Layer 7 of a small transformer language model trained on English Wikipedia (12 layers, counted from 0, width 128).
A neuron adds its activation times its output weights to the MLP's output. To switch it off is to set its activation to zero at one token and run the rest of the model.

Output weights of the MLP neurons that the questions are about. A number n stands for (n - 500) times 0.00054.
n23: 422,245,672,562,397,458,602,680,473,518,635,578,620,516,575,580,517,628,422,283,500,593,515,518,319,687,332,372,491,500,624,486,319,344,879,439,272,588,454,551,594,290,243,715,496,588,440,436,394,242,274,595,403,343,259,703,577,410,609,578,495,586,670,339,612,238,546,390,491,374,617,540,587,410,391,656,319,344,588,666,428,545,336,605,475,746,388,576,544,571,353,420,192,346,486,495,514,400,448,841,452,831,508,607,519,344,276,495,562,670,500,300,157,634,441,487,240,513,886,805,623,465,218,540,576,711,491,196
n54: 583,441,757,522,361,470,456,554,632,401,280,432,632,618,622,606,797,525,634,500,473,682,338,453,551,614,399,456,621,343,782,480,701,737,547,639,500,837,732,416,515,277,575,365,352,603,436,445,542,557,705,278,643,731,587,486,541,743,572,252,669,748,277,714,591,485,568,301,631,716,366,343,809,619,700,879,649,398,796,481,434,953,403,558,579,619,417,680,356,645,437,580,387,369,449,480,354,338,588,475,353,659,572,410,733,372,645,258,313,606,650,320,399,294,701,388,239,414,415,108,338,648,414,622,787,656,272,518
n62: 719,645,148,476,665,413,875,505,726,582,606,447,464,333,413,606,601,483,384,532,665,323,33,618,566,247,615,685,474,420,254,334,628,789,510,446,479,602,295,301,740,613,657,561,750,592,543,485,685,223,573,647,661,645,275,699,535,609,453,436,321,771,517,640,219,607,828,564,526,590,719,521,113,525,569,542,23,436,213,526,283,358,706,352,467,448,735,697,429,495,415,531,224,929,572,543,612,475,470,698,544,779,357,784,218,542,164,538,322,363,190,414,460,765,476,429,360,594,519,648,623,480,604,833,681,442,376,525
n78: 299,496,578,626,306,734,526,577,475,361,371,555,385,382,685,529,451,535,387,441,604,388,627,377,463,686,624,338,703,354,529,269,574,207,388,552,538,590,961,564,413,448,782,500,712,373,543,424,516,482,500,412,397,616,636,815,879,525,441,305,535,725,653,753,467,432,407,352,737,491,417,317,522,524,592,441,232,394,537,492,415,420,492,521,492,458,420,500,370,304,591,414,496,680,602,496,479,427,443,280,456,353,587,550,582,299,508,569,366,430,94,428,472,576,434,695,805,521,274,411,626,391,363,373,403,373,530,456
n87: 267,187,622,652,527,412,427,678,434,482,218,536,319,378,513,461,561,448,177,334,329,564,763,386,391,659,432,148,486,418,382,290,360,571,734,792,699,614,629,518,547,383,556,312,749,443,542,521,544,461,361,689,265,769,752,465,615,349,522,500,588,358,331,429,424,527,423,536,846,399,491,749,495,526,579,541,316,527,667,665,438,343,187,500,210,553,483,469,587,531,510,443,317,247,424,426,423,220,357,387,401,563,689,473,690,655,504,435,461,725,650,375,319,307,271,331,707,536,346,577,471,552,558,579,467,514,796,375
n110: 120,444,331,545,378,690,734,368,768,315,585,545,236,450,724,260,553,395,519,595,661,480,710,777,190,387,410,952,420,718,617,160,703,696,466,428,405,331,847,454,345,269,289,543,717,403,418,472,534,500,331,505,520,345,538,563,453,554,620,792,428,767,324,795,688,454,485,359,757,735,312,273,724,255,320,500,704,515,811,628,500,779,525,310,292,628,334,309,490,641,387,363,455,490,332,315,268,725,438,500,516,535,663,662,356,368,384,582,461,386,484,595,448,666,745,471,627,337,514,460,295,251,520,490,552,389,254,471
n152: 538,711,787,413,689,424,398,468,717,510,657,345,391,438,407,417,622,262,515,347,565,435,305,387,695,734,93,260,574,215,593,505,526,557,802,516,601,459,701,484,533,590,495,444,442,254,505,254,293,494,787,569,354,544,520,870,325,699,135,441,429,867,798,604,778,757,378,692,541,664,112,526,619,710,454,479,658,586,294,605,96,479,495,319,630,552,490,573,715,485,609,816,835,551,578,298,500,120,449,378,578,595,683,458,505,435,413,625,572,224,432,373,293,379,402,357,522,537,270,808,767,703,673,397,660,345,891,662
n159: 448,315,612,403,411,600,698,589,509,382,485,481,527,609,428,407,487,636,438,569,526,836,465,563,423,514,553,631,682,571,622,236,505,550,536,701,579,496,396,590,317,317,495,446,486,347,557,513,581,500,559,667,642,678,342,793,395,642,644,715,304,534,234,267,615,552,672,635,933,753,693,298,901,421,510,832,435,575,631,463,544,342,355,412,664,436,372,258,79,667,329,473,496,315,247,419,687,656,567,558,544,741,565,254,653,398,419,709,446,587,450,531,265,482,242,513,547,344,328,672,301,429,660,780,326,374,552,247
n174: 437,500,504,593,340,601,627,577,177,565,538,536,526,476,422,477,565,397,487,442,593,468,587,456,214,548,419,202,630,586,696,659,231,759,733,620,590,539,559,628,634,404,518,240,429,452,376,665,469,289,590,335,340,671,492,522,487,266,513,617,592,350,520,372,469,464,262,446,357,591,301,805,757,500,354,495,602,599,413,460,505,612,496,339,391,650,88,518,547,435,534,517,880,496,223,583,360,526,354,477,739,411,521,351,725,693,591,816,344,472,572,286,427,738,488,241,578,310,355,289,604,735,681,348,360,527,734,560
n183: 465,832,610,549,599,388,610,650,740,586,124,430,235,415,538,466,704,170,519,289,724,349,298,356,242,461,495,578,347,575,548,345,935,461,655,632,495,257,480,405,418,350,201,633,622,505,505,495,289,706,411,677,540,476,197,452,323,495,53,262,94,340,554,374,442,485,693,624,84,526,500,364,374,444,581,366,480,614,390,583,333,643,134,332,656,549,261,713,671,500,734,327,589,586,433,439,445,552,495,443,593,338,661,809,677,430,352,752,324,531,358,373,331,453,495,718,430,685,436,470,633,571,534,586,500,530,495,594
n188: 574,633,244,497,417,528,539,419,377,381,573,701,429,611,511,637,607,660,741,527,605,484,533,563,467,406,260,600,627,477,388,582,474,459,444,185,442,634,422,410,500,314,480,500,489,704,712,424,702,784,557,469,664,303,366,441,486,594,611,388,354,492,572,425,337,209,669,427,444,578,572,390,427,554,738,558,744,415,668,424,443,504,573,784,507,326,544,470,681,340,525,489,521,578,512,654,539,628,286,616,552,710,589,489,437,713,452,461,370,233,701,544,602,482,571,544,348,368,305,370,450,353,311,422,344,515,363,452
n196: 481,534,307,883,500,110,519,567,713,426,400,562,380,504,435,836,765,465,523,590,464,365,459,477,551,505,338,538,500,596,279,365,422,393,495,690,557,348,413,341,441,489,373,495,322,211,553,451,791,302,585,462,713,421,406,477,460,631,235,820,578,599,526,607,472,227,809,710,615,733,730,561,273,460,474,500,609,605,694,500,445,571,433,747,350,229,712,337,605,555,556,412,342,463,331,695,395,586,564,609,669,614,575,467,710,554,408,121,216,401,799,129,590,275,518,395,466,439,404,419,606,464,210,809,490,481,534,455
n209: 458,814,391,542,661,468,479,734,455,670,424,666,239,556,460,693,347,275,608,393,563,453,694,675,386,631,466,88,690,437,520,328,614,520,701,300,474,450,778,176,511,673,658,629,515,435,259,359,280,682,641,751,390,635,432,510,684,252,659,138,621,398,534,838,622,256,788,680,470,478,551,789,664,185,763,645,873,433,500,505,484,393,644,505,365,444,451,777,233,644,572,620,356,341,645,669,541,117,544,639,527,490,553,208,642,378,663,736,927,607,346,407,407,554,453,391,401,632,315,341,754,544,748,680,644,521,453,520
n248: 384,565,646,554,301,538,356,421,188,549,379,551,424,711,665,416,452,318,662,587,656,486,752,229,438,496,305,743,495,728,544,444,451,720,675,401,518,646,392,486,694,448,246,504,477,487,463,292,491,549,335,651,500,795,227,655,409,734,719,629,415,390,510,325,685,509,555,408,593,944,631,365,656,509,291,689,468,652,544,667,563,190,436,422,459,752,391,316,566,544,357,612,240,549,217,382,754,316,733,576,591,696,637,294,303,319,465,729,288,695,461,461,435,287,572,478,752,437,601,537,398,413,356,616,514,472,673,391
n287: 231,734,678,328,508,444,322,796,307,662,462,536,364,492,649,421,366,636,487,643,543,587,893,548,439,306,530,561,653,564,675,532,583,297,451,477,446,657,403,468,253,459,556,361,598,539,449,449,544,152,648,626,385,887,342,570,721,544,343,582,569,453,708,527,504,486,306,437,906,586,322,522,438,564,495,763,563,323,601,513,667,675,455,572,386,850,389,513,487,688,184,474,508,496,326,505,396,259,474,636,542,769,492,412,833,718,439,486,548,397,510,260,354,445,488,647,528,504,550,604,592,642,642,649,805,650,560,208
n301: 557,359,628,333,283,531,728,624,435,565,657,629,610,279,425,277,397,713,442,586,510,406,599,540,629,580,403,529,705,189,327,578,337,340,630,385,577,362,323,677,690,190,369,470,314,154,62,813,897,746,619,760,505,884,519,307,423,435,505,752,631,698,550,259,162,237,393,710,653,516,616,535,658,399,556,372,561,737,589,626,538,276,777,888,440,525,762,310,574,737,875,565,574,559,233,442,438,612,260,239,511,291,481,700,442,473,687,537,579,765,413,451,554,587,580,554,406,520,392,347,281,598,334,455,660,510,432,568

Each question names a token from some text and the token that comes next. It shows the activations a of the neurons there, in the order above. A number n stands for (n - 500) times 0.017.

Then comes g, the gradient of the next token's log-probability with respect to the MLP's output, scaled to length 1. A neuron's effect is roughly proportional to its activation times (output weights . g). A number n stands for (n - 500) times 0.0007.

"p", then "en"
a: 562,503,480,506,459,510,655,527,794,564,501,576,550,441,306,495
g: 725,420,586,570,538,364,384,483,477,424,353,658,428,455,682,369,596,623,703,547,547,534,707,350,556,447,739,480,589,479,640,643,538,531,273,584,405,462,492,470,369,567,571,417,345,433,718,629,418,520,560,398,457,381,513,545,479,709,384,558,510,549,367,396,498,392,617,705,528,766,498,467,594,480,533,408,451,678,484,513,583,459,417,479,178,452,279,241,459,386,453,343,555,591,706,624,535,250,512,426,727,623,385,591,638,670,595,933,408,514,511,408,394,553,812,383,525,578,299,517,480,538,222,667,438,561,504,483
Switching off which neuron hurts the next token most? n174

"ur", then "y"
a: 504,579,361,510,637,592,519,491,504,496,907,495,500,508,402,513
g: 407,673,291,479,513,505,433,529,572,685,496,371,536,471,519,475,583,396,311,694,383,463,797,663,549,709,729,538,618,420,717,602,384,518,434,601,603,589,743,538,661,550,639,517,374,402,273,598,430,614,522,422,406,557,527,637,570,345,468,632,595,276,743,492,444,351,504,516,494,379,614,369,611,583,506,282,414,461,352,286,324,724,348,405,585,318,656,425,337,419,379,545,474,633,451,593,151,352,574,432,332,637,236,518,625,454,600,606,566,597,418,704,728,572,530,469,548,394,399,472,603,700,535,302,556,500,519,431
Which neuron, switched off, raises the next token's probability most? n188

"oc", then "al"
a: 519,522,504,500,499,500,495,467,496,504,493,546,495,516,362,502
g: 465,485,431,478,504,731,724,451,461,726,752,503,243,347,353,552,633,486,487,603,414,430,683,399,628,457,495,416,599,439,456,578,345,728,674,548,661,532,541,438,627,500,412,513,507,579,357,488,534,472,311,409,506,426,660,580,520,638,434,597,615,628,710,282,442,557,557,659,475,671,522,785,740,590,233,424,499,684,577,538,431,648,279,490,693,533,408,423,491,369,556,644,559,451,589,542,509,583,533,670,570,404,303,546,555,425,424,542,728,729,577,444,432,692,559,436,327,344,392,619,269,225,292,300,634,382,540,343
Switching off which neuron hurts the next token most? n287

" that", then " r"
a: 510,482,415,496,519,497,500,717,508,497,483,531,494,494,624,793
g: 679,418,422,514,277,570,310,636,671,396,646,367,466,450,270,356,468,578,439,447,312,469,356,431,768,550,336,459,617,377,670,359,368,418,591,618,540,624,400,737,689,396,549,422,432,509,403,688,548,614,513,507,737,445,591,608,476,468,626,602,751,623,537,338,739,560,352,649,403,540,766,555,610,640,513,475,779,410,572,317,474,237,568,569,588,426,698,390,716,482,503,474,471,401,608,501,334,425,422,639,480,571,325,411,689,620,391,571,515,611,656,530,480,443,688,502,559,606,441,518,531,400,560,276,426,372,797,608
Switching off which neuron hurts the next token most? n301

" M", then "N"
a: 505,486,498,520,503,507,497,500,658,612,735,472,537,496,486,499
g: 337,438,417,582,691,488,459,341,601,652,412,252,365,618,616,428,462,565,452,595,411,596,757,407,608,544,412,336,241,402,380,741,351,565,423,587,364,539,527,629,486,335,601,769,319,576,472,573,338,415,442,675,409,473,505,635,497,370,499,264,550,483,613,449,519,656,586,383,821,490,513,420,549,577,454,412,591,703,385,369,531,186,528,527,457,640,634,373,414,428,501,529,607,328,411,551,584,419,395,552,705,558,679,376,642,429,301,440,415,291,628,754,498,491,458,250,265,420,592,526,476,361,395,296,628,429,345,407
Which neuron, switched off, raises the next token's probability most? n183

"e", then "x"
a: 470,485,493,500,502,491,370,506,509,341,530,506,505,514,421,513
g: 454,402,536,511,563,418,793,307,499,492,443,427,557,544,355,594,512,433,373,568,451,642,460,512,788,427,302,302,487,511,455,839,295,528,613,598,390,357,322,491,700,452,611,605,541,588,455,520,849,499,444,281,555,556,528,547,300,499,454,531,719,621,517,648,515,634,583,574,560,276,475,591,638,532,591,451,501,554,533,432,319,677,436,341,463,561,731,405,385,545,268,281,440,441,541,463,448,534,309,703,370,239,376,501,248,614,640,873,559,454,270,443,592,447,481,580,556,532,602,617,454,606,415,550,440,495,657,553
Switching off which neuron hurts the next token most? n183

"um", then " h"
a: 489,428,500,496,493,623,507,508,494,494,914,502,548,710,578,516
g: 616,358,538,448,265,430,442,339,380,696,454,429,590,541,565,717,512,407,487,572,517,585,435,804,523,364,288,461,523,544,570,404,381,419,588,640,543,515,431,567,725,529,525,518,367,831,201,645,622,582,354,591,621,671,381,355,633,527,390,492,430,691,559,444,686,479,462,376,433,555,493,534,709,316,453,657,775,676,357,724,409,558,453,485,526,298,528,689,677,471,712,387,396,630,527,433,581,198,425,333,543,525,425,580,540,668,597,363,406,660,531,445,411,451,679,718,541,319,512,584,534,559,457,444,597,479,431,781
Switching off which neuron hurts the next token most? n248

"he", then "s"
a: 476,501,342,500,475,303,476,389,452,489,501,503,515,722,615,537
g: 845,622,325,530,349,586,584,705,641,514,502,387,500,642,299,651,439,426,456,465,496,678,486,376,503,584,341,535,590,260,423,482,459,511,608,373,554,541,269,644,806,551,460,292,510,399,420,689,449,557,571,521,505,537,631,456,552,377,584,274,341,424,631,487,440,410,362,695,766,546,444,602,602,634,485,900,404,554,511,540,322,670,368,399,416,692,464,674,579,588,693,414,474,563,489,596,746,734,606,429,400,486,453,642,665,504,416,489,430,368,658,318,333,500,510,268,499,552,436,517,446,638,325,632,414,597,491,591
Switching off which neuron hurts the next token most? n110

" of", then " th"
a: 500,427,492,511,443,491,512,496,469,499,944,453,495,486,313,499
g: 821,585,531,494,452,195,582,582,493,610,387,587,598,652,659,412,638,507,398,684,430,516,199,440,364,359,315,631,611,531,418,415,214,514,349,273,476,342,502,428,570,599,356,704,550,391,545,522,549,342,298,555,642,682,446,467,519,479,409,499,641,664,309,454,491,739,604,441,424,431,572,675,419,269,582,386,681,664,376,382,670,499,306,524,505,393,668,469,478,540,478,401,673,658,683,508,630,664,544,627,532,478,560,446,478,241,359,694,573,476,476,529,274,552,328,433,415,556,353,634,594,589,567,567,365,626,610,678
Which two neurons, each switched off alone, lower its probability most, in order? n287, n54

"ct", then "ion"
a: 499,480,536,516,487,472,503,473,473,486,627,501,514,497,483,535
g: 736,457,552,477,397,572,231,685,407,623,332,308,436,453,459,409,588,619,567,428,478,369,372,340,230,346,378,418,417,290,569,541,476,357,432,399,692,428,431,577,668,443,594,324,376,585,662,479,651,566,540,470,512,335,553,479,445,552,397,290,520,375,611,402,412,707,569,567,399,542,602,624,470,679,629,484,518,636,588,658,539,635,711,459,419,413,363,493,387,604,393,691,853,494,375,388,674,474,576,430,491,730,515,606,334,302,645,339,412,411,282,402,677,693,443,654,429,858,491,563,377,692,502,503,526,620,554,512
Switching off which neuron hurts the next token most? n110

"O", then "U"
a: 532,500,504,510,475,508,500,497,479,414,514,607,456,506,478,518
g: 621,665,425,569,326,448,546,761,532,306,344,342,389,545,479,633,445,525,492,477,517,660,493,459,479,641,493,653,467,533,403,706,552,323,479,585,616,471,383,358,476,572,231,480,435,370,484,555,290,584,412,693,685,364,458,471,518,533,464,364,567,297,446,362,303,689,559,582,319,413,493,606,429,452,373,297,749,681,414,587,339,661,537,500,337,338,606,286,397,380,467,400,422,489,595,717,413,393,454,607,483,644,612,539,439,740,270,464,494,366,352,289,732,669,431,607,377,288,422,746,701,445,680,481,603,623,561,677
Switching off which neuron hurts the next token most? n196

" A", then "R"
a: 495,503,500,497,492,508,621,489,552,513,659,474,508,529,432,485
g: 619,485,502,576,544,890,531,632,521,534,592,384,510,356,607,432,595,465,509,501,422,481,500,399,692,555,356,255,427,394,449,479,521,475,640,365,378,434,706,435,555,376,507,540,285,546,333,594,339,503,397,825,739,628,384,357,542,458,561,436,493,406,693,296,570,585,471,497,439,613,416,186,626,618,349,366,432,628,527,328,376,550,374,570,514,552,544,279,527,604,603,552,528,368,506,687,730,468,346,426,529,649,663,506,505,479,509,462,508,340,378,568,372,653,280,488,555,361,352,722,393,368,567,337,708,232,785,631
Switching off which neuron hurts the next token most? n152

"im", then "."
a: 499,532,496,481,493,708,498,847,524,467,489,490,506,526,562,521
g: 416,461,616,339,664,584,321,379,607,487,461,363,577,565,547,523,654,629,549,575,770,675,704,571,359,400,295,423,483,528,587,618,464,645,524,287,335,620,611,460,370,537,508,640,499,554,479,561,669,483,441,406,463,300,542,438,325,461,451,373,816,519,730,332,402,390,453,312,517,690,450,240,528,537,428,396,575,503,597,713,450,347,272,564,329,580,431,415,431,319,454,474,447,740,605,429,698,473,346,710,385,384,423,585,661,420,381,645,498,296,544,386,590,363,350,615,700,447,609,569,356,581,642,464,650,628,177,559
Switching off which neuron hurts the next token most? n110

"N", then "\n"
a: 490,511,498,530,546,485,490,508,479,516,790,524,503,503,456,509
g: 503,666,658,468,557,573,471,343,211,526,420,382,411,562,366,735,532,369,281,674,450,510,305,497,602,492,489,425,426,305,501,535,522,380,546,559,284,420,603,304,544,314,395,547,702,415,241,474,537,423,397,491,383,715,480,574,465,463,493,504,482,298,536,741,302,583,415,239,341,612,224,730,537,444,522,368,525,425,579,500,405,286,658,591,432,358,448,609,433,445,396,598,545,737,504,338,422,662,561,596,410,518,307,645,614,420,289,640,554,501,460,513,614,347,619,483,324,637,424,742,307,508,342,620,404,636,267,557
Which neuron, switched off, raises the next token's probability most? n188

" the", then " A"
a: 514,500,332,493,522,500,493,866,512,502,512,477,469,499,475,502
g: 567,574,390,499,462,473,565,644,438,440,483,816,547,380,585,662,511,469,599,201,405,330,499,368,409,423,748,570,592,423,475,564,549,632,429,616,529,499,538,612,309,532,357,699,544,613,405,552,357,317,586,758,433,406,590,413,667,410,577,253,306,528,596,547,307,571,559,273,596,712,577,359,646,667,495,424,532,488,584,473,611,466,513,292,609,441,444,497,458,792,523,535,575,505,459,765,539,458,523,541,491,646,657,523,470,445,449,643,623,534,561,682,712,735,541,924,612,215,512,347,690,491,547,466,624,436,360,520
Which neuron, switched off, raises the next token's probability most? n62

" c", then "ard"
a: 482,309,493,502,402,494,627,499,457,474,716,467,515,512,353,483
g: 602,412,584,648,658,677,218,351,510,416,360,461,372,431,693,452,646,678,635,505,445,513,380,257,455,707,627,624,558,698,596,616,528,343,427,431,399,571,491,461,435,329,522,391,407,566,508,539,551,480,523,463,653,453,455,547,351,309,510,358,577,347,404,581,395,740,541,595,402,613,675,497,646,362,547,244,357,300,512,449,517,372,655,374,407,584,512,424,582,496,568,747,518,388,511,535,724,258,442,673,731,332,622,658,302,537,484,708,618,436,579,437,604,567,751,519,387,507,406,661,651,725,715,579,640,323,626,350
Switching off which neuron hurts the next token most? n54

"wo", then " t"
a: 454,463,497,493,496,496,533,481,499,488,511,489,353,481,406,568
g: 512,445,703,628,652,550,350,464,622,433,588,585,604,460,773,397,378,457,440,591,525,347,368,415,598,768,391,495,550,666,499,463,583,501,306,716,356,314,596,516,739,712,260,542,388,465,455,501,565,360,525,615,702,462,618,638,526,638,347,459,583,493,263,420,658,590,354,810,524,506,600,525,386,737,397,580,495,380,336,682,517,468,343,421,358,422,521,449,517,784,561,454,710,326,546,408,498,441,217,470,385,312,586,588,499,551,628,235,333,597,605,640,570,479,496,393,489,453,241,544,580,428,524,389,351,587,488,684
Which two neurons, each switched off alone, lower its probability most, in order? n209, n287

" ", then "0"
a: 528,514,482,472,495,556,504,508,488,467,696,486,414,512,430,505
g: 527,510,161,725,456,325,423,587,229,495,767,449,407,504,577,501,753,487,537,436,650,589,628,603,579,448,434,321,484,375,559,617,319,530,453,666,384,480,646,437,513,496,398,631,626,548,452,573,322,469,563,507,300,615,621,630,681,449,522,325,666,285,590,617,559,629,508,418,529,443,519,534,486,646,297,566,630,502,505,432,672,426,451,553,376,671,385,657,350,440,494,368,351,633,445,634,734,683,506,342,195,417,563,535,439,682,488,292,519,430,501,684,645,516,469,142,476,547,486,462,515,702,442,512,420,824,377,596
Switching off which neuron hurts the next token most? n183

"man", then "n"
a: 541,512,513,537,465,497,483,520,480,495,781,495,501,503,384,495
g: 376,614,369,513,596,300,666,580,565,435,331,575,473,606,405,537,556,612,434,455,598,216,535,503,355,162,379,683,416,528,635,531,531,453,363,510,338,374,193,441,687,635,468,411,475,669,497,598,411,311,384,593,493,461,342,437,567,412,527,407,386,642,534,320,539,435,455,458,400,60,451,649,500,372,497,517,498,611,314,174,360,386,458,436,451,551,562,627,449,243,305,429,554,374,427,640,310,425,369,420,494,516,347,529,293,397,442,573,344,454,364,590,506,541,592,566,546,647,573,436,827,550,493,678,593,518,645,338
Which neuron, switched off, raises the next token's probability most? n287

"it", then "ic"
a: 509,285,494,350,486,500,516,540,500,515,503,502,481,587,385,506
g: 318,523,419,585,651,762,567,524,332,480,513,430,563,623,423,432,537,515,438,503,401,272,637,629,638,426,515,467,696,470,498,504,576,379,603,242,517,392,568,623,815,640,411,709,517,415,541,519,741,578,608,432,489,191,343,594,325,436,592,482,222,529,283,521,232,384,174,443,575,566,474,507,556,367,346,464,719,648,444,503,369,545,273,529,639,398,616,375,316,493,622,571,514,440,584,326,517,676,635,345,196,595,450,418,518,420,555,569,402,605,334,635,650,653,584,605,654,331,456,532,415,435,517,421,447,493,459,643
Which two neurons, each switched off alone, lower its probability most, in order? n54, n287

" ", then "{"
a: 663,504,500,505,493,461,496,493,509,501,496,500,519,512,452,506
g: 485,420,533,500,397,678,743,580,352,446,362,259,369,709,708,537,571,452,718,494,194,651,452,452,680,509,549,566,480,481,563,508,471,454,462,302,555,741,477,370,692,420,559,663,437,714,590,501,568,638,540,570,646,596,485,416,475,448,429,253,378,754,351,585,642,511,716,433,240,517,465,424,601,419,318,816,695,668,498,219,373,321,422,605,405,611,355,582,469,527,543,573,624,444,426,581,678,454,540,403,579,523,656,435,358,441,330,502,604,629,410,477,564,420,452,314,594,599,776,493,537,301,498,506,656,351,541,565
Switching off which neuron hurts the next token most? n287

"ens", then ","
a: 519,516,501,500,502,480,495,507,534,530,722,499,516,515,434,507
g: 675,732,584,361,800,504,621,571,504,558,687,471,350,470,498,451,285,288,589,669,684,414,424,388,427,613,364,605,713,310,467,371,490,537,710,480,77,608,651,611,310,321,652,506,670,567,758,445,498,677,672,605,621,542,419,540,622,280,668,720,648,449,421,541,446,565,568,331,436,414,455,427,380,612,688,499,655,309,705,636,316,442,314,544,614,559,425,545,560,645,396,401,403,549,432,634,757,536,472,411,527,489,437,422,558,543,544,628,512,451,433,416,373,431,360,569,578,635,524,398,472,539,566,493,420,701,583,476
Which neuron, switched off, raises the next token's probability most? n287

"e", then " in"
a: 510,510,497,495,519,478,549,518,421,532,513,520,488,567,543,572
g: 574,239,188,442,412,412,553,663,636,551,714,378,597,482,501,322,398,423,578,634,893,526,501,479,554,565,425,380,400,279,585,521,653,391,713,513,357,627,514,470,678,463,616,504,610,411,426,583,636,524,631,621,474,471,641,576,416,479,578,574,391,415,423,551,667,501,521,342,420,396,350,689,613,316,416,507,521,435,543,340,344,528,590,737,530,361,350,439,532,594,589,812,592,966,545,411,407,548,479,609,577,389,470,404,488,418,584,357,572,284,643,548,512,574,635,423,419,511,685,662,474,439,300,625,577,726,468,597
Which neuron, switched off, raises the next token's probability most? n248

"d", then " b"
a: 507,533,509,474,516,601,489,509,498,486,730,486,551,504,458,498
g: 407,529,426,390,456,464,410,536,596,460,749,600,404,585,696,513,536,554,492,596,401,552,442,389,454,576,680,597,272,490,679,251,614,613,417,548,723,400,630,438,790,510,575,433,487,496,569,431,563,687,502,365,675,448,233,322,678,374,350,507,443,319,235,366,453,263,324,366,496,642,811,489,472,402,694,493,387,415,430,559,524,478,349,414,276,603,592,335,510,506,581,409,648,344,522,501,563,670,544,637,427,396,458,392,521,566,460,508,531,538,470,507,429,599,523,211,478,280,414,387,642,517,341,345,586,295,816,282
Switching off which neuron hurts the next token most? n188

" N", then "ew"
a: 535,448,510,504,357,498,511,500,502,499,496,610,536,505,476,506
g: 482,538,702,468,270,523,495,447,650,283,494,483,605,257,560,464,470,714,606,546,619,300,349,513,254,626,386,642,616,469,513,311,594,439,546,691,574,539,239,538,553,629,791,139,538,522,481,304,387,531,780,211,403,530,405,573,673,577,518,661,464,470,603,513,431,357,406,460,451,540,562,585,378,528,452,454,571,365,533,579,458,362,527,613,412,424,518,596,509,402,263,669,428,456,534,403,464,539,639,647,367,606,443,474,518,420,611,500,603,733,571,221,473,447,418,497,592,508,663,356,541,717,491,542,220,604,307,249
Which neuron, switched off, raises the next token's probability most? n54

"m", then "os"
a: 500,500,752,486,473,356,453,431,701,389,532,490,511,696,493,496
g: 565,550,417,669,536,382,833,439,455,593,613,381,498,345,423,606,347,429,601,366,579,521,350,455,410,478,482,657,682,884,440,332,552,592,505,497,606,542,408,346,501,508,498,425,637,546,539,478,689,474,495,651,630,506,708,551,433,586,323,438,607,707,648,341,639,566,461,438,357,785,629,737,370,681,425,434,768,666,147,523,593,458,527,473,354,416,421,333,625,385,739,694,450,631,487,539,488,669,728,640,468,478,632,449,454,711,502,689,496,396,441,638,373,469,590,335,579,444,425,425,545,616,619,447,580,443,444,700
Which two neurons, each switched off alone, lower its probability most, in order? n62, n174

"s", then " that"
a: 500,573,495,485,482,575,499,484,503,491,525,554,393,490,580,491
g: 551,398,401,421,536,366,632,454,563,408,707,426,286,583,300,460,549,372,510,520,493,540,522,524,453,599,485,352,571,310,401,390,496,539,480,288,681,410,460,457,685,608,674,754,398,500,332,593,695,635,428,549,579,623,501,532,524,446,451,534,363,291,405,438,377,544,565,424,414,350,404,535,570,646,566,548,527,745,561,230,267,476,274,683,415,259,461,488,768,696,500,819,537,403,596,861,405,496,559,309,417,717,481,562,376,670,608,418,533,432,551,235,661,526,409,328,534,643,349,533,589,479,446,649,473,578,615,317
Switching off which neuron hurts the next token most? n196

" for", then " J"
a: 500,499,489,507,324,466,437,540,494,499,553,454,499,501,385,525
g: 514,581,432,376,528,762,382,595,389,433,637,658,502,460,533,762,495,414,652,399,340,349,610,503,617,592,568,664,366,429,526,578,596,340,431,655,496,597,518,336,371,506,412,452,375,745,707,494,399,409,638,708,601,204,478,402,660,712,468,515,352,496,723,461,541,435,491,763,786,714,501,478,367,455,552,566,587,583,560,561,409,713,575,399,678,633,498,528,296,615,475,532,527,553,460,486,600,416,479,268,362,409,518,513,580,714,538,484,682,632,658,742,612,580,502,296,670,607,453,481,557,643,456,144,610,498,393,338
Switching off which neuron hurts the next token most? n87

"et", then "ers"
a: 499,502,501,500,504,494,27,514,497,483,487,497,467,499,519,517
g: 540,107,529,541,516,440,471,344,355,508,435,492,333,661,412,614,613,463,325,413,522,644,393,610,460,660,350,422,550,539,507,498,501,157,527,743,439,625,521,558,373,444,317,310,369,343,616,525,536,448,581,770,298,425,788,332,520,508,572,495,677,530,662,724,410,345,482,176,419,625,505,511,552,560,645,449,550,488,477,537,295,746,523,588,447,654,645,369,400,508,452,509,354,271,488,412,643,411,548,385,477,373,619,455,393,490,744,725,683,597,559,438,441,602,573,671,440,507,498,598,424,242,447,518,623,668,440,499
Switching off which neuron hurts the next token most? n152

"A", then " ("
a: 404,524,512,502,536,488,504,502,485,498,579,528,500,501,408,517
g: 392,510,590,330,636,430,640,410,493,512,466,446,406,507,588,463,437,424,423,494,752,492,378,582,505,517,590,562,350,395,761,554,532,459,633,401,249,538,637,453,474,236,729,470,638,438,568,258,469,469,484,584,368,446,379,490,609,413,725,441,450,694,348,548,575,305,511,359,310,490,573,303,431,490,423,571,533,650,702,607,551,432,324,597,306,640,435,519,505,483,544,465,407,465,374,711,701,755,590,611,649,390,166,464,579,443,420,597,555,537,545,261,502,603,370,825,402,574,624,263,519,732,350,750,420,452,333,623
Which neuron, switched off, raises the next token's probability most? n23

"\\", then "m"
a: 618,498,501,494,523,492,556,495,562,518,498,501,473,631,301,526
g: 275,438,493,232,372,481,542,343,631,581,607,352,768,554,329,451,411,610,747,477,405,503,561,543,397,779,653,555,691,289,581,524,379,513,578,618,558,372,303,697,696,546,620,375,600,294,419,506,660,458,534,344,547,479,455,575,624,495,346,435,441,312,531,459,470,459,652,527,604,259,764,512,411,477,604,710,553,710,378,247,549,503,592,498,470,505,467,585,669,428,558,425,342,455,576,377,538,389,663,534,534,413,368,608,646,267,459,433,531,685,584,256,269,294,518,664,375,601,580,473,599,621,723,596,388,514,375,560
Which neuron, switched off, raises the next token's probability most? n248

",", then " which"
a: 505,526,498,503,404,507,506,573,518,488,474,488,662,514,390,499
g: 504,327,518,516,704,441,369,417,461,604,489,375,699,561,621,505,503,599,447,482,542,577,519,614,394,471,549,480,349,498,340,567,595,553,696,313,464,527,661,266,476,359,738,564,457,492,528,436,506,599,397,136,429,348,616,481,462,414,641,864,709,494,474,374,330,528,444,516,330,382,507,365,497,649,448,534,563,291,673,401,264,535,292,469,292,328,419,523,256,572,407,511,550,471,602,467,604,712,243,478,451,601,557,605,157,389,634,362,398,365,359,194,429,378,460,339,519,618,605,534,633,394,471,556,598,516,369,600
Which neuron, switched off, raises the next token's probability most? n209